Layer 7 of a small transformer language model trained on English Wikipedia (11 layers, counted from 0, width 128).
A neuron adds its activation times its output weights to the MLP's output. To switch it off is to set its activation to zero at one token and run the rest of the model.

Output weights of the MLP neurons that the questions are about. A number n stands for (n - 500) times 0.0017.
n9: 540 449 486 546 497 509 512 429 472 512 476 543 541 560 548 508 522 519 518 601 524 506 415 410 457 527 473 451 378 444 539 457 566 511 498 483 521 523 458 362 557 451 462 507 505 446 472 654 612 483 433 612 508 486 495 551 526 507 368 535 502 529 535 454 636 452 485 510 480 553 597 397 485 417 548 477 422 528 490 475 489 515 593 477 452 393 489 555 438 473 515 487 544 456 497 510 428 565 594 563 521 448 489 460 505 446 555 364 540 435 529 557 535 551 566 531 498 452 477 534 520 587 498 413 597 440 485 503
n61: 412 571 462 395 550 452 480 642 485 537 446 549 586 456 502 494 462 519 579 483 458 481 400 465 615 524 513 565 517 410 518 605 465 478 443 546 471 547 495 416 397 579 539 514 502 473 467 611 418 383 531 572 386 486 532 516 508 462 493 431 610 441 400 527 473 514 404 555 513 500 614 511 463 593 490 511 447 480 461 569 568 559 456 491 496 504 619 538 530 436 502 507 586 473 509 562 532 524 563 504 522 422 521 399 462 563 506 452 378 463 572 557 580 534 543 293 391 505 473 478 405 594 462 488 606 506 470 521
n72: 492 461 412 604 498 479 521 438 552 491 481 402 472 504 393 496 471 645 606 506 413 428 545 466 457 445 396 390 630 473 400 392 573 530 438 541 522 670 443 477 520 471 490 496 468 580 462 521 504 526 562 574 446 520 481 469 452 429 551 521 526 566 392 587 515 678 398 504 439 454 487 570 516 398 502 391 557 576 386 581 494 448 474 454 524 502 566 591 398 594 525 559 541 428 481 612 496 493 572 490 538 496 420 510 583 487 606 542 513 377 462 552 491 602 417 508 508 487 469 544 577 449 552 351 617 388 464 606
n76: 548 460 470 407 475 504 590 493 496 414 496 443 487 441 491 574 491 523 518 349 514 451 556 523 399 496 439 508 468 552 576 641 563 509 558 577 502 496 488 544 485 523 480 431 418 429 526 306 532 500 556 551 570 418 458 500 603 533 490 478 587 474 525 481 569 569 540 509 546 579 622 422 609 454 579 498 451 458 551 513 606 440 576 464 502 581 480 459 570 621 423 382 427 420 670 468 380 530 519 473 542 471 518 420 459 580 579 381 505 494 422 466 542 476 502 474 515 483 504 562 410 569 425 449 523 562 433 418
n97: 488 576 633 442 461 396 468 553 584 513 512 555 510 368 480 516 386 473 502 531 370 609 683 462 561 591 442 614 502 565 581 490 546 583 395 502 541 426 428 468 473 481 498 487 466 502 546 588 561 521 486 506 517 552 576 447 447 494 496 470 511 490 594 460 452 414 512 452 451 416 562 351 434 575 489 454 586 436 624 472 458 550 455 571 502 418 521 434 620 379 495 567 573 471 447 526 521 467 407 508 421 548 540 536 572 603 494 425 491 406 437 440 504 359 587 510 542 498 704 480 540 560 550 436 372 593 444 392
n125: 579 472 500 502 606 519 507 500 613 409 500 517 594 480 513 607 489 613 419 312 372 548 451 504 559 494 636 450 471 650 453 472 535 526 661 476 470 509 537 444 547 324 567 475 456 417 448 521 496 395 522 435 475 492 358 526 498 473 482 549 488 508 624 585 436 416 455 435 524 452 419 509 375 584 505 452 523 477 630 392 586 476 441 656 461 411 460 448 439 502 353 481 409 706 568 575 545 496 417 513 551 534 608 385 407 446 556 541 566 517 471 444 556 494 563 500 401 429 460 469 614 565 606 584 522 412 539 588
n164: 496 512 668 553 502 380 396 460 563 480 468 452 490 506 459 305 466 515 504 427 574 515 386 531 530 566 570 504 358 490 473 554 504 395 466 500 564 458 401 398 532 578 484 479 498 474 553 506 453 531 506 581 492 600 442 342 660 549 467 513 479 440 546 498 530 538 506 423 579 430 607 534 596 596 444 469 378 435 490 652 583 544 476 630 506 513 457 500 590 604 491 498 402 460 560 457 477 576 613 467 519 551 517 444 460 443 465 570 488 582 612 620 513 452 569 506 526 469 496 408 494 383 538 400 498 453 348 518
n167: 495 502 536 529 583 513 537 503 414 573 434 543 590 400 463 493 490 469 435 489 464 456 321 479 413 536 547 484 511 406 471 464 469 458 466 544 405 491 455 504 532 370 571 612 526 525 630 544 403 573 533 492 549 508 532 473 553 427 618 398 518 561 473 496 522 571 404 417 553 445 578 424 516 411 391 389 619 574 538 519 609 478 403 511 519 504 466 516 556 508 594 459 558 519 520 482 538 636 500 427 583 461 522 519 548 448 486 524 497 459 546 463 518 556 444 491 604 454 523 474 438 485 491 431 461 530 517 610
n177: 513 506 604 510 463 412 487 466 384 403 554 633 500 414 652 537 462 449 439 502 419 473 469 504 442 590 422 390 542 508 517 631 455 521 579 402 370 540 461 597 536 571 428 515 460 482 531 335 481 465 473 516 579 448 512 445 637 435 402 467 467 351 481 565 426 511 549 484 555 445 562 496 608 478 568 471 507 440 471 452 365 539 365 561 533 529 540 472 632 488 552 559 508 456 386 588 472 575 528 508 412 462 439 623 520 546 437 476 496 585 554 554 527 551 488 691 514 571 515 485 375 426 561 556 500 454 602 622
n226: 496 465 519 535 369 457 396 453 598 432 486 520 581 471 516 488 573 419 482 589 382 546 425 359 451 447 423 534 435 579 469 588 556 516 529 561 556 551 519 415 692 496 560 433 476 553 659 489 538 534 350 584 438 485 607 565 536 508 559 432 394 498 592 462 525 446 578 492 506 481 380 502 496 564 538 472 507 465 512 498 540 518 455 433 466 478 602 570 534 487 521 400 507 533 559 301 537 467 409 575 538 517 574 494 467 354 484 554 426 502 498 590 509 402 490 420 494 484 409 614 590 581 598 430 532 481 554 450
n230: 393 552 425 531 526 569 564 581 534 502 590 541 487 557 528 553 430 439 458 412 512 462 482 386 461 442 541 508 379 551 448 542 549 574 510 505 559 492 482 606 537 473 558 443 529 614 457 520 473 522 646 559 465 405 382 452 387 394 498 524 525 498 465 447 318 492 606 686 394 504 466 492 511 470 584 441 471 560 611 447 526 438 433 487 545 482 589 416 475 498 504 422 488 436 419 586 598 539 527 444 504 538 516 544 515 688 446 441 502 393 546 551 547 457 509 508 513 505 463 532 488 509 488 445 591 492 451 467
n257: 498 498 578 507 604 530 567 399 749 604 567 526 373 502 463 496 453 496 558 534 540 612 300 504 365 519 404 494 504 533 548 552 618 552 417 488 567 443 407 459 466 500 487 538 512 455 416 409 490 502 531 489 551 511 336 523 544 484 391 424 547 502 492 367 542 474 504 439 590 443 475 538 504 527 551 618 530 548 538 527 481 407 364 498 496 512 413 567 534 502 574 532 514 448 495 455 573 523 435 510 530 507 555 568 412 527 516 508 549 430 436 477 484 404 570 564 553 507 380 517 528 502 623 535 450 532 459 387
n266: 520 430 442 444 482 564 544 536 486 489 515 469 458 456 530 504 515 543 500 500 599 482 588 491 469 447 386 421 505 527 485 631 519 560 478 518 605 498 591 568 544 419 512 522 470 539 542 527 408 479 479 520 468 459 480 563 420 491 602 550 470 456 367 391 458 312 429 620 594 615 654 613 437 439 467 544 575 410 537 509 493 457 471 458 483 399 443 513 484 513 426 607 489 497 478 583 504 484 536 532 515 468 498 579 429 478 425 502 502 486 502 557 469 514 446 544 576 556 455 505 438 533 404 539 497 596 453 481
n273: 613 556 449 546 515 447 517 462 443 459 529 435 459 514 573 654 384 543 418 425 601 460 19 525 424 543 467 381 438 360 593 388 729 498 462 568 458 579 506 473 536 469 597 560 495 553 389 639 528 505 607 498 472 570 609 415 541 483 551 605 474 587 491 653 598 426 458 486 528 500 427 451 562 546 505 511 595 591 482 601 529 529 438 475 552 525 469 385 493 415 602 482 445 409 522 449 448 464 502 542 541 579 467 622 400 439 460 552 489 612 467 425 331 357 524 450 383 644 371 537 564 453 488 511 551 587 525 480
n306: 428 465 391 571 483 577 576 597 540 481 345 537 576 421 450 446 506 543 455 359 533 590 522 538 407 496 581 588 381 548 483 543 480 572 471 511 452 423 445 494 502 512 385 519 502 682 441 508 544 664 522 471 479 411 467 551 485 494 415 536 498 688 516 560 431 512 406 476 599 471 519 440 342 549 462 528 445 531 417 550 579 504 601 528 504 496 542 398 619 502 480 424 491 496 449 488 545 509 443 498 454 494 409 579 476 449 472 560 521 449 513 564 590 459 504 383 533 584 588 496 438 479 399 565 611 502 434 573
n360: 504 593 383 428 440 500 564 573 436 492 498 439 513 446 489 430 483 511 538 513 517 548 251 375 465 530 556 409 491 519 502 565 495 491 456 540 472 590 632 449 484 618 498 438 513 392 493 414 556 534 579 567 388 495 450 491 455 405 538 504 608 375 535 564 524 502 469 429 480 435 595 498 484 589 526 547 410 381 479 550 527 454 329 527 544 548 574 491 512 461 612 530 512 502 551 602 537 578 515 556 432 502 514 567 465 519 498 470 441 460 542 552 484 601 486 457 532 566 522 559 422 534 471 478 459 498 470 615

Each question names a token from some text and the token that comes next. It shows the activations a of the neurons there, in the order above. A number n stands for (n - 500) times 0.0093.

Then comes g, the gradient of the next token's log-probability with respect to the MLP's output, scaled to length 1. A neuron's effect is roughly proportional to its activation times (output weights . g). A number n stands for (n - 500) times 0.00076.

"3", then " Ev"
a: 495 500 499 486 499 483 487 570 483 700 522 495 628 543 496 489
g: 698 447 390 408 374 695 654 643 559 471 453 328 562 683 391 712 527 449 606 275 685 602 537 469 524 251 552 484 357 433 500 442 341 509 521 495 648 722 657 397 544 542 314 677 378 334 457 465 341 525 466 609 456 521 359 588 698 498 377 272 655 459 654 380 437 337 551 630 595 459 393 468 512 510 423 483 639 541 415 457 335 358 503 633 571 397 605 586 577 532 450 536 364 524 505 397 613 302 551 319 511 398 489 457 493 480 574 547 674 524 499 493 574 578 420 403 514 559 266 616 850 520 547 573 452 205 689 568
Which neuron, switched off, lowers the next token's probability most? n226

"ound", then ","
a: 628 486 500 643 487 500 496 495 561 484 782 483 491 500 496 490
g: 449 527 248 499 633 493 588 470 409 269 599 601 664 613 631 307 724 581 519 415 525 509 377 296 444 604 507 486 731 498 469 583 458 571 489 462 570 388 488 440 548 297 416 508 643 683 476 588 528 421 561 466 335 322 385 516 537 642 700 447 573 548 395 506 314 502 432 425 466 641 448 455 310 449 535 493 476 572 606 479 669 645 154 436 436 438 410 589 226 563 505 501 553 576 682 500 414 498 397 390 785 420 532 590 595 534 493 414 430 433 648 477 834 531 692 477 580 294 691 488 361 554 481 437 372 520 655 323
Which neuron, switched off, lowers the next token's probability most? n230

" Col", then "a"
a: 482 500 491 488 492 498 807 495 487 500 483 485 521 512 723 492
g: 337 495 717 378 587 314 247 411 557 622 294 390 537 303 729 364 508 582 473 479 514 373 481 500 430 392 587 636 454 609 551 447 726 703 303 604 686 428 285 504 558 567 513 487 752 515 660 530 669 495 508 393 251 345 594 523 547 494 515 308 591 626 626 379 721 624 443 629 527 474 386 391 480 724 460 588 458 413 483 531 347 643 561 641 360 464 613 547 469 570 375 651 375 419 504 623 512 487 545 525 443 559 603 747 411 284 468 352 621 541 445 534 361 414 664 407 497 522 325 563 500 466 431 362 404 436 645 455
Which two neurons, each switched off alone, lower its probability most, in order? n164, n306

"\n", then "=="
a: 485 496 685 500 508 492 487 778 483 500 500 482 529 948 783 482
g: 585 582 337 412 631 718 691 498 489 755 508 662 567 435 462 426 321 676 566 487 293 524 415 561 387 434 528 615 452 535 438 561 663 542 393 712 588 544 460 451 332 359 331 328 633 537 401 359 530 597 449 451 379 368 603 463 499 456 606 473 731 373 535 477 557 338 465 502 462 562 432 465 497 658 492 556 467 443 285 536 622 550 407 409 391 634 391 418 554 544 400 285 589 457 505 461 515 595 802 662 400 231 268 553 462 594 558 477 761 658 636 506 649 534 430 754 405 309 516 568 373 314 414 571 346 513 617 501
Which two neurons, each switched off alone, lower its probability most, in order? n306, n167

":", then " F"
a: 523 503 490 683 496 482 494 495 483 500 490 483 491 488 519 489
g: 634 295 484 388 307 646 542 493 320 531 557 498 336 661 532 441 474 440 718 630 703 554 500 535 589 534 450 396 601 395 408 674 96 539 672 562 489 624 407 491 520 505 473 680 434 350 416 322 512 458 553 591 527 611 455 475 652 440 415 534 697 563 633 680 452 444 450 562 500 551 521 453 482 445 356 492 626 480 536 570 326 466 365 532 307 510 406 451 549 434 538 563 560 691 416 583 555 225 616 317 675 439 449 410 506 215 443 595 663 560 399 367 718 375 427 476 661 457 395 340 657 465 508 534 316 586 704 684
Which neuron, switched off, raises the next token's probability most? n76

"err", then "ari"
a: 495 499 806 499 495 500 499 500 490 484 536 590 482 500 488 500
g: 716 500 545 712 394 466 556 532 366 523 369 450 688 422 628 328 442 726 481 740 284 557 684 421 469 533 547 369 301 287 408 373 496 415 596 390 482 699 609 480 372 522 581 493 546 540 397 682 562 449 656 469 472 802 505 617 280 565 533 375 488 469 628 533 546 431 418 670 622 496 360 638 597 567 365 500 456 533 288 535 669 337 387 509 499 354 480 399 455 625 442 600 635 359 335 627 365 474 536 537 379 617 569 544 780 413 542 627 344 554 579 499 254 417 470 556 437 524 540 574 529 432 504 527 429 278 294 622
Which neuron, switched off, raises the next token's probability most? n257

"ed", then "."
a: 482 518 484 492 506 499 482 778 500 483 487 485 500 490 499 706
g: 655 518 517 627 681 515 520 370 448 518 499 726 432 589 460 379 479 398 300 529 563 633 602 367 390 793 638 540 480 437 455 765 439 461 428 455 465 432 431 636 558 585 336 377 608 395 534 605 488 567 586 470 560 444 696 473 229 389 685 374 523 589 329 382 398 502 380 396 499 495 618 628 352 810 588 415 398 529 302 542 643 461 574 329 745 551 359 414 385 392 287 311 504 536 617 434 646 534 399 453 438 562 437 576 449 455 466 479 439 128 539 465 490 643 661 557 566 458 542 494 512 669 466 572 588 632 328 610
Which two neurons, each switched off alone, lower its probability most, in order? n167, n360

" Class", then ";"
a: 576 500 500 494 482 482 651 496 482 497 487 498 485 500 500 491
g: 635 408 508 551 505 406 520 492 394 306 398 570 489 419 354 719 604 520 484 664 726 629 559 554 660 549 436 492 650 325 500 740 482 299 519 339 494 481 379 460 461 609 380 517 424 370 564 438 493 713 592 735 624 634 357 434 339 458 678 449 407 613 268 414 491 487 315 384 592 403 360 391 451 752 637 546 534 542 539 424 652 603 534 743 627 508 330 582 315 409 581 387 388 368 641 633 478 627 480 680 443 508 591 436 687 363 337 543 460 341 431 397 620 606 317 462 470 432 704 384 414 389 376 532 544 466 499 648
Which neuron, switched off, lowers the next token's probability most? n164

";", then " P"
a: 482 563 500 497 487 489 484 720 489 495 495 482 629 706 499 591
g: 402 528 623 515 569 561 514 342 480 575 539 487 498 672 448 390 469 409 570 621 520 462 416 663 481 393 516 635 524 561 548 430 273 737 303 553 565 632 587 449 357 675 425 588 350 351 624 368 333 502 488 613 516 615 620 522 696 380 254 369 638 772 476 666 521 425 461 595 526 639 495 376 564 551 527 363 550 398 392 463 319 492 494 528 667 606 684 451 633 378 680 575 484 697 414 422 540 379 631 454 544 270 603 694 288 609 361 556 348 484 209 524 203 388 447 535 418 416 523 517 507 481 487 605 547 369 682 347
Which neuron, switched off, lowers the next token's probability most? n273

" line", then " fav"
a: 482 499 500 499 500 486 497 670 483 482 482 484 482 488 499 755
g: 514 607 556 317 625 416 474 561 652 574 609 276 569 564 325 572 668 391 526 617 516 378 376 364 319 443 248 563 557 590 598 393 573 485 425 336 375 663 627 488 697 407 636 500 456 363 389 596 622 505 581 458 644 521 523 473 532 471 448 385 452 557 504 557 512 313 370 235 481 557 536 514 673 591 480 537 563 560 386 461 472 355 568 619 301 415 516 270 396 387 486 480 207 579 701 416 357 300 655 651 482 712 638 649 414 471 534 551 519 567 649 653 553 735 468 541 226 535 681 636 476 356 550 497 559 486 337 616
Which neuron, switched off, lowers the next token's probability most? n360

"I", then "TA"
a: 673 594 491 500 486 499 538 500 497 499 482 484 531 489 483 497
g: 474 481 409 464 670 615 586 616 411 330 467 565 657 378 682 504 471 330 603 491 367 230 526 493 222 586 585 519 396 380 505 462 403 557 517 433 624 796 437 543 608 445 795 440 466 476 404 442 557 544 637 637 488 526 630 409 446 514 674 172 427 565 457 334 529 468 460 485 466 594 392 522 445 336 619 457 466 410 526 311 584 462 502 630 405 322 634 419 498 482 542 388 470 317 446 617 509 440 467 573 612 634 414 372 857 482 608 420 684 487 421 659 575 499 569 583 665 427 672 299 461 499 657 443 749 380 369 430
Which neuron, switched off, lowers the next token's probability most? n9

"16", then ")"
a: 499 645 499 482 482 500 500 486 498 688 495 498 496 499 709 488
g: 758 516 524 280 556 419 598 477 329 395 304 602 508 410 329 573 763 431 444 246 619 379 542 485 565 711 568 413 562 320 443 447 482 512 447 535 351 464 432 410 500 516 527 413 604 570 409 585 443 456 891 583 579 460 527 418 302 378 667 639 551 498 367 709 446 506 526 194 367 479 658 479 527 528 413 459 572 401 370 584 572 576 599 410 489 413 351 605 480 496 491 486 618 332 575 571 420 537 553 506 624 357 535 486 474 431 433 336 775 371 588 634 332 613 434 454 618 496 477 500 647 793 397 619 449 715 544 541
Which neuron, switched off, lowers the next token's probability most? n61

"ly", then " law"
a: 499 490 500 486 496 485 483 493 499 652 662 500 482 496 512 488
g: 451 472 513 403 792 496 541 475 295 549 609 667 548 736 613 616 563 424 444 391 571 767 474 372 459 692 599 632 475 527 607 617 533 539 692 405 442 434 422 514 408 460 597 677 224 641 495 500 531 469 676 395 499 517 341 290 431 294 444 460 499 462 315 499 407 537 587 436 412 583 607 636 505 478 597 549 291 545 453 575 522 606 624 471 399 554 471 534 360 324 392 582 532 659 127 371 484 397 608 272 313 437 673 522 361 606 659 407 342 548 605 657 487 514 571 532 262 453 489 426 563 396 512 592 538 559 349 647
Which neuron, switched off, raises the next token's probability most? n226

" al", then "re"
a: 814 503 499 491 500 500 500 494 485 500 499 498 499 484 652 488
g: 514 489 426 596 623 309 437 377 503 299 387 584 380 358 383 330 770 392 441 583 193 448 572 461 743 502 471 429 407 542 546 454 636 487 715 555 630 361 579 474 517 424 526 378 485 474 569 447 615 511 356 402 606 528 542 403 555 664 401 639 625 643 486 572 571 572 402 417 360 495 422 401 316 279 386 685 694 719 565 316 645 550 330 248 437 560 714 684 646 423 504 451 465 688 704 492 571 575 709 396 423 560 682 390 551 521 330 487 593 394 519 594 493 429 561 480 562 539 283 351 431 596 577 429 517 555 533 474
Which neuron, switched off, raises the next token's probability most? n306

" Al", then "f"
a: 723 486 499 600 483 500 685 486 482 500 494 488 493 491 676 499
g: 481 484 371 433 454 635 562 571 580 526 512 329 530 656 429 436 523 572 512 422 397 509 519 383 428 336 555 434 714 691 581 507 435 566 597 502 437 315 673 675 706 320 432 464 481 308 561 375 643 555 555 499 572 396 331 445 617 519 541 554 406 629 800 625 469 501 380 393 537 455 547 582 428 526 213 529 497 600 692 420 389 521 453 426 527 467 493 546 571 525 577 501 302 408 731 769 459 581 379 442 695 554 677 371 234 531 538 629 679 431 415 340 595 374 521 415 556 711 475 492 510 345 462 659 278 457 449 160
Which neuron, switched off, raises the next token's probability most? n9

"ola", then "\n"
a: 529 515 498 570 500 498 500 695 494 495 482 494 721 499 492 498
g: 574 369 473 616 479 439 292 533 481 532 713 708 382 397 599 239 426 648 589 473 532 349 543 453 666 529 503 470 545 422 595 569 602 558 563 402 374 271 697 414 282 444 618 599 587 605 379 469 444 612 541 479 481 215 624 640 456 564 617 503 543 341 499 440 421 624 529 313 379 598 421 678 415 685 539 607 631 346 415 332 362 610 582 401 485 338 228 479 642 666 633 627 524 376 557 523 520 681 628 586 395 697 519 405 454 328 697 619 492 427 598 517 569 466 472 469 640 373 270 640 457 290 555 487 530 410 406 436
Which neuron, switched off, raises the next token's probability most? n167

" N", then "ile"
a: 507 488 499 487 485 500 484 500 484 488 500 491 593 500 486 500
g: 436 420 622 496 433 509 381 690 306 483 543 347 351 477 725 361 507 455 610 688 496 459 405 585 481 374 473 537 533 510 516 520 479 555 380 523 540 590 528 445 650 601 435 380 516 765 462 676 489 605 622 531 558 383 668 501 669 566 464 526 486 452 358 599 390 346 272 538 420 622 644 658 458 156 635 518 389 496 440 318 499 565 458 786 569 458 520 672 170 597 507 626 620 336 339 737 614 565 709 357 500 410 559 410 548 694 390 361 449 470 621 387 518 393 525 403 554 311 503 317 519 674 520 513 421 362 482 455
Which neuron, switched off, lowers the next token's probability most? n266

" turn", then " that"
a: 484 500 499 500 500 482 544 899 495 497 491 499 512 500 500 692
g: 308 423 483 336 611 550 636 762 568 526 353 496 437 434 577 367 386 663 567 434 459 414 402 538 544 626 411 424 436 484 495 440 542 544 514 276 614 444 472 536 491 398 477 564 398 227 514 720 535 539 481 279 522 392 542 373 571 528 630 430 356 579 509 335 654 456 723 413 584 487 470 622 195 312 519 512 478 553 604 567 672 782 344 669 426 581 563 498 251 426 552 344 608 741 411 550 481 510 687 522 661 384 564 435 595 409 595 606 625 595 601 627 553 474 559 603 225 310 377 530 444 619 589 494 516 280 450 596
Which neuron, switched off, lowers the next token's probability most? n167

"4", then "00"
a: 500 499 499 486 500 499 498 497 500 845 496 482 500 500 648 513
g: 706 632 574 335 473 593 531 509 420 536 603 537 236 359 457 852 700 545 488 607 528 373 553 501 562 294 500 439 490 513 502 284 472 405 558 525 482 632 712 764 533 476 658 467 354 528 592 341 491 548 482 545 468 457 403 604 398 619 341 268 528 372 540 302 614 595 471 709 481 651 556 478 658 567 525 595 571 536 402 382 397 423 534 527 268 618 534 514 543 390 543 308 253 343 331 298 471 558 663 468 432 580 359 515 441 601 758 458 472 534 421 581 639 581 592 370 315 580 467 530 604 375 593 442 655 415 459 355
Which neuron, switched off, raises the next token's probability most? n306

" Man", then "ila"
a: 499 500 485 482 483 488 668 500 497 498 499 520 668 500 500 500
g: 224 495 478 388 519 287 637 647 501 578 624 670 594 628 606 490 399 520 548 667 576 508 521 480 388 436 436 529 275 374 437 399 295 374 562 693 482 553 453 443 404 543 527 708 389 629 515 469 537 531 507 526 503 752 494 683 247 545 495 316 608 598 362 513 559 601 450 517 571 797 649 471 673 689 545 488 556 447 704 389 460 316 381 531 390 546 365 383 390 513 426 386 385 447 438 528 359 248 533 348 431 554 462 434 431 586 500 538 481 771 341 538 621 601 273 400 632 715 629 548 436 437 474 557 306 508 630 577
Which neuron, switched off, lowers the next token's probability most? n266

"ran", then "k"
a: 482 535 504 488 500 488 482 499 607 684 592 493 484 495 487 485
g: 512 538 553 413 422 430 578 506 395 426 520 487 442 572 489 486 685 623 564 469 452 620 498 477 418 178 318 468 551 521 569 602 450 420 485 400 423 358 436 411 721 518 349 494 497 658 458 471 610 369 445 270 629 417 359 649 594 280 330 731 473 528 586 412 384 597 474 687 526 612 466 396 531 407 496 578 442 582 732 535 442 445 653 482 594 763 614 383 637 421 609 378 489 625 497 457 667 395 696 568 332 539 400 523 358 369 190 394 272 390 489 593 699 763 543 570 509 505 620 755 510 361 575 538 373 570 608 381
Which neuron, switched off, lowers the next token's probability most? n177

" Dan", then "ie"
a: 482 499 499 482 489 500 494 485 482 482 494 500 707 499 483 500
g: 426 819 586 347 488 696 521 518 445 451 488 638 573 483 477 474 424 468 597 468 602 453 463 641 501 599 610 373 583 591 449 585 471 452 577 600 369 557 585 621 700 498 276 409 659 599 468 510 488 352 519 506 422 344 521 677 435 567 496 371 498 334 536 361 546 321 701 665 567 629 398 467 615 586 468 659 492 620 375 228 612 451 468 491 357 447 451 706 384 480 494 341 503 515 664 556 526 554 310 338 403 543 314 352 433 281 469 318 711 370 505 706 470 440 326 530 689 407 510 490 373 499 824 315 629 622 517 348
Which neuron, switched off, lowers the next token's probability most? n266

" |", then " Hor"
a: 516 494 500 497 489 500 484 554 661 482 499 496 486 495 485 768
g: 544 504 541 615 563 480 616 663 738 563 358 434 576 449 538 529 510 459 452 569 301 672 306 559 724 473 360 730 520 523 586 374 433 539 593 381 501 389 378 571 427 364 524 796 448 388 603 471 449 469 547 490 350 303 509 513 510 501 491 435 692 546 578 482 686 557 704 495 678 296 490 400 509 373 749 594 560 444 488 310 692 469 512 607 78 513 339 562 403 582 495 562 560 508 619 394 338 434 592 469 590 369 622 433 397 455 502 683 684 405 599 500 632 370 593 427 277 445 319 396 465 309 489 472 397 515 480 613
Which neuron, switched off, lowers the next token's probability most? n167

" ", then "er"
a: 545 494 487 489 493 500 499 487 634 500 486 488 509 550 499 494
g: 342 381 519 363 564 581 650 432 584 558 451 376 645 299 573 323 374 438 492 405 500 295 476 422 665 547 554 612 604 431 596 561 277 560 611 595 531 400 440 569 483 468 559 625 436 499 695 340 599 468 584 379 535 669 381 322 755 314 491 612 673 581 475 611 341 633 541 499 380 507 325 530 719 380 573 747 481 420 555 481 474 493 597 481 576 740 506 504 589 402 497 462 449 635 601 251 372 591 655 330 304 448 173 560 515 460 557 434 711 705 582 494 572 398 554 447 503 471 425 300 659 392 409 432 486 625 556 357
Which neuron, switched off, lowers the next token's probability most? n177

"ordin", then "ances"
a: 496 502 500 495 499 499 483 497 483 869 492 499 500 500 493 482
g: 547 601 479 350 362 332 383 302 635 491 625 577 423 485 318 754 500 454 560 609 464 506 457 207 464 368 503 432 573 606 405 486 708 477 646 428 624 470 699 588 709 412 551 613 592 586 468 489 448 530 474 413 543 465 595 616 658 542 446 536 284 312 546 554 492 735 313 587 421 485 647 419 334 475 334 606 500 592 374 422 279 539 510 400 337 518 451 601 399 347 498 415 623 329 498 669 483 654 622 629 493 486 386 580 463 602 573 576 385 523 397 351 589 584 476 540 216 600 605 463 382 792 493 516 636 490 712 271
Which neuron, switched off, lowers the next token's probability most? n226

" Kar", then "ol"
a: 491 496 489 482 491 494 522 487 490 500 482 487 772 500 489 500
g: 610 653 534 478 681 367 418 372 418 534 587 547 480 506 435 315 486 656 462 414 404 614 419 467 502 310 449 404 328 448 422 411 647 543 816 474 602 407 393 389 349 412 498 394 744 373 448 354 561 778 630 498 499 307 651 676 628 687 507 488 587 575 490 436 708 563 451 412 392 544 820 392 506 423 379 381 445 484 510 423 520 441 415 615 478 611 296 445 345 463 424 568 445 693 571 534 479 666 537 188 677 571 607 691 656 617 525 462 439 444 489 544 604 543 442 524 390 380 532 412 724 633 340 574 396 461 423 361
Which neuron, switched off, raises the next token's probability most? n266

" B", then "ern"
a: 499 491 493 484 532 500 534 500 495 643 495 483 584 500 630 500
g: 139 653 321 395 617 705 568 456 588 340 490 397 564 332 464 517 306 447 365 613 691 651 583 460 618 675 620 452 611 372 471 616 490 523 594 531 406 591 407 399 437 496 607 500 592 424 589 220 568 700 736 540 532 543 562 573 552 574 607 452 565 463 370 681 452 647 307 378 650 288 515 670 474 499 487 610 524 283 417 428 403 533 555 476 439 676 307 492 624 498 521 347 468 216 449 469 490 468 663 430 490 381 328 362 264 712 455 476 570 475 511 633 381 539 383 582 423 651 663 567 564 504 596 481 440 540 513 443
Which neuron, switched off, lowers the next token's probability most? n306

" s", then "ac"
a: 494 500 489 598 493 491 483 490 556 500 488 499 497 483 489 484
g: 435 403 492 623 456 423 529 593 484 771 499 388 594 520 672 420 454 540 619 335 450 497 507 467 215 311 711 309 591 317 472 297 597 720 643 543 402 293 445 656 654 557 725 478 318 395 626 362 590 581 623 465 454 612 520 525 462 643 283 539 530 518 657 374 498 574 355 672 512 607 477 453 453 440 634 294 571 620 308 489 431 576 547 392 633 376 523 415 502 512 462 337 528 546 513 396 576 743 397 631 653 511 330 373 425 513 579 552 612 450 328 291 655 707 592 517 568 522 473 366 542 618 592 451 510 354 380 359
Which neuron, switched off, lowers the next token's probability most? n76

"oor", then " ("
a: 482 485 563 547 499 497 499 500 498 494 664 595 499 500 500 496
g: 456 720 531 527 462 612 588 655 265 447 413 509 594 346 504 638 553 521 537 580 636 390 483 450 619 488 587 600 223 535 350 602 475 421 460 503 456 468 383 545 561 301 578 390 676 715 544 699 414 451 628 487 362 278 427 570 467 519 624 574 355 451 439 669 556 479 649 457 663 466 574 477 543 653 480 599 492 423 808 494 588 793 381 326 459 494 560 407 404 597 359 540 744 452 464 653 643 418 507 509 564 512 479 456 560 491 529 433 354 381 444 529 590 500 435 463 419 238 348 472 142 644 515 548 530 435 366 197
Which neuron, switched off, lowers the next token's probability most? n230

"ile", then " |"
a: 625 607 497 491 491 500 575 500 482 486 482 495 488 500 494 493
g: 592 628 511 595 534 546 608 462 381 408 324 583 535 418 443 490 740 490 524 560 511 426 653 669 341 510 540 493 273 426 437 560 590 769 410 594 409 599 278 516 584 350 419 356 388 387 543 648 322 633 484 496 371 523 284 533 274 405 650 629 398 414 500 439 699 528 479 314 550 338 629 485 505 456 558 530 563 420 637 439 823 531 507 274 347 453 241 579 396 575 361 223 682 518 660 583 412 529 532 643 682 757 375 469 550 631 476 490 653 495 492 580 416 478 522 613 566 529 485 457 524 521 285 443 493 445 527 639
Which neuron, switched off, raises the next token's probability most? n61

"D", then "E"
a: 497 483 499 500 585 498 522 498 500 529 483 499 482 482 534 500
g: 348 410 410 468 549 447 600 640 507 337 422 641 557 617 609 552 568 684 270 624 523 367 438 461 449 603 684 579 361 441 468 776 658 391 476 349 392 569 215 624 353 568 711 463 419 497 492 460 588 493 506 821 358 469 547 517 654 401 623 347 543 542 382 315 435 632 414 357 593 482 469 433 153 559 504 530 550 424 441 386 439 595 415 859 522 423 569 533 441 593 489 376 506 310 483 619 454 533 341 590 688 631 603 498 573 490 543 618 332 297 500 570 588 610 387 530 558 368 435 383 502 566 466 467 678 487 416 609
Which neuron, switched off, lowers the next token's probability most? n306

"ik", then "ko"
a: 507 490 514 496 489 494 482 500 521 499 498 482 677 500 482 500
g: 592 558 558 508 383 669 597 473 529 482 553 530 600 323 225 655 685 512 382 691 356 646 569 554 560 462 702 360 753 520 366 461 423 223 481 132 500 419 520 514 589 512 267 532 349 709 650 598 493 406 414 315 546 592 423 681 536 525 398 631 447 447 528 520 437 465 487 474 543 411 561 402 611 387 421 660 380 845 615 462 614 416 519 663 379 616 393 386 411 461 644 505 366 416 448 385 393 470 492 563 445 595 462 509 438 385 603 693 377 418 346 557 652 690 375 580 423 636 634 578 454 374 549 473 509 527 402 483
Which neuron, switched off, raises the next token's probability most? n266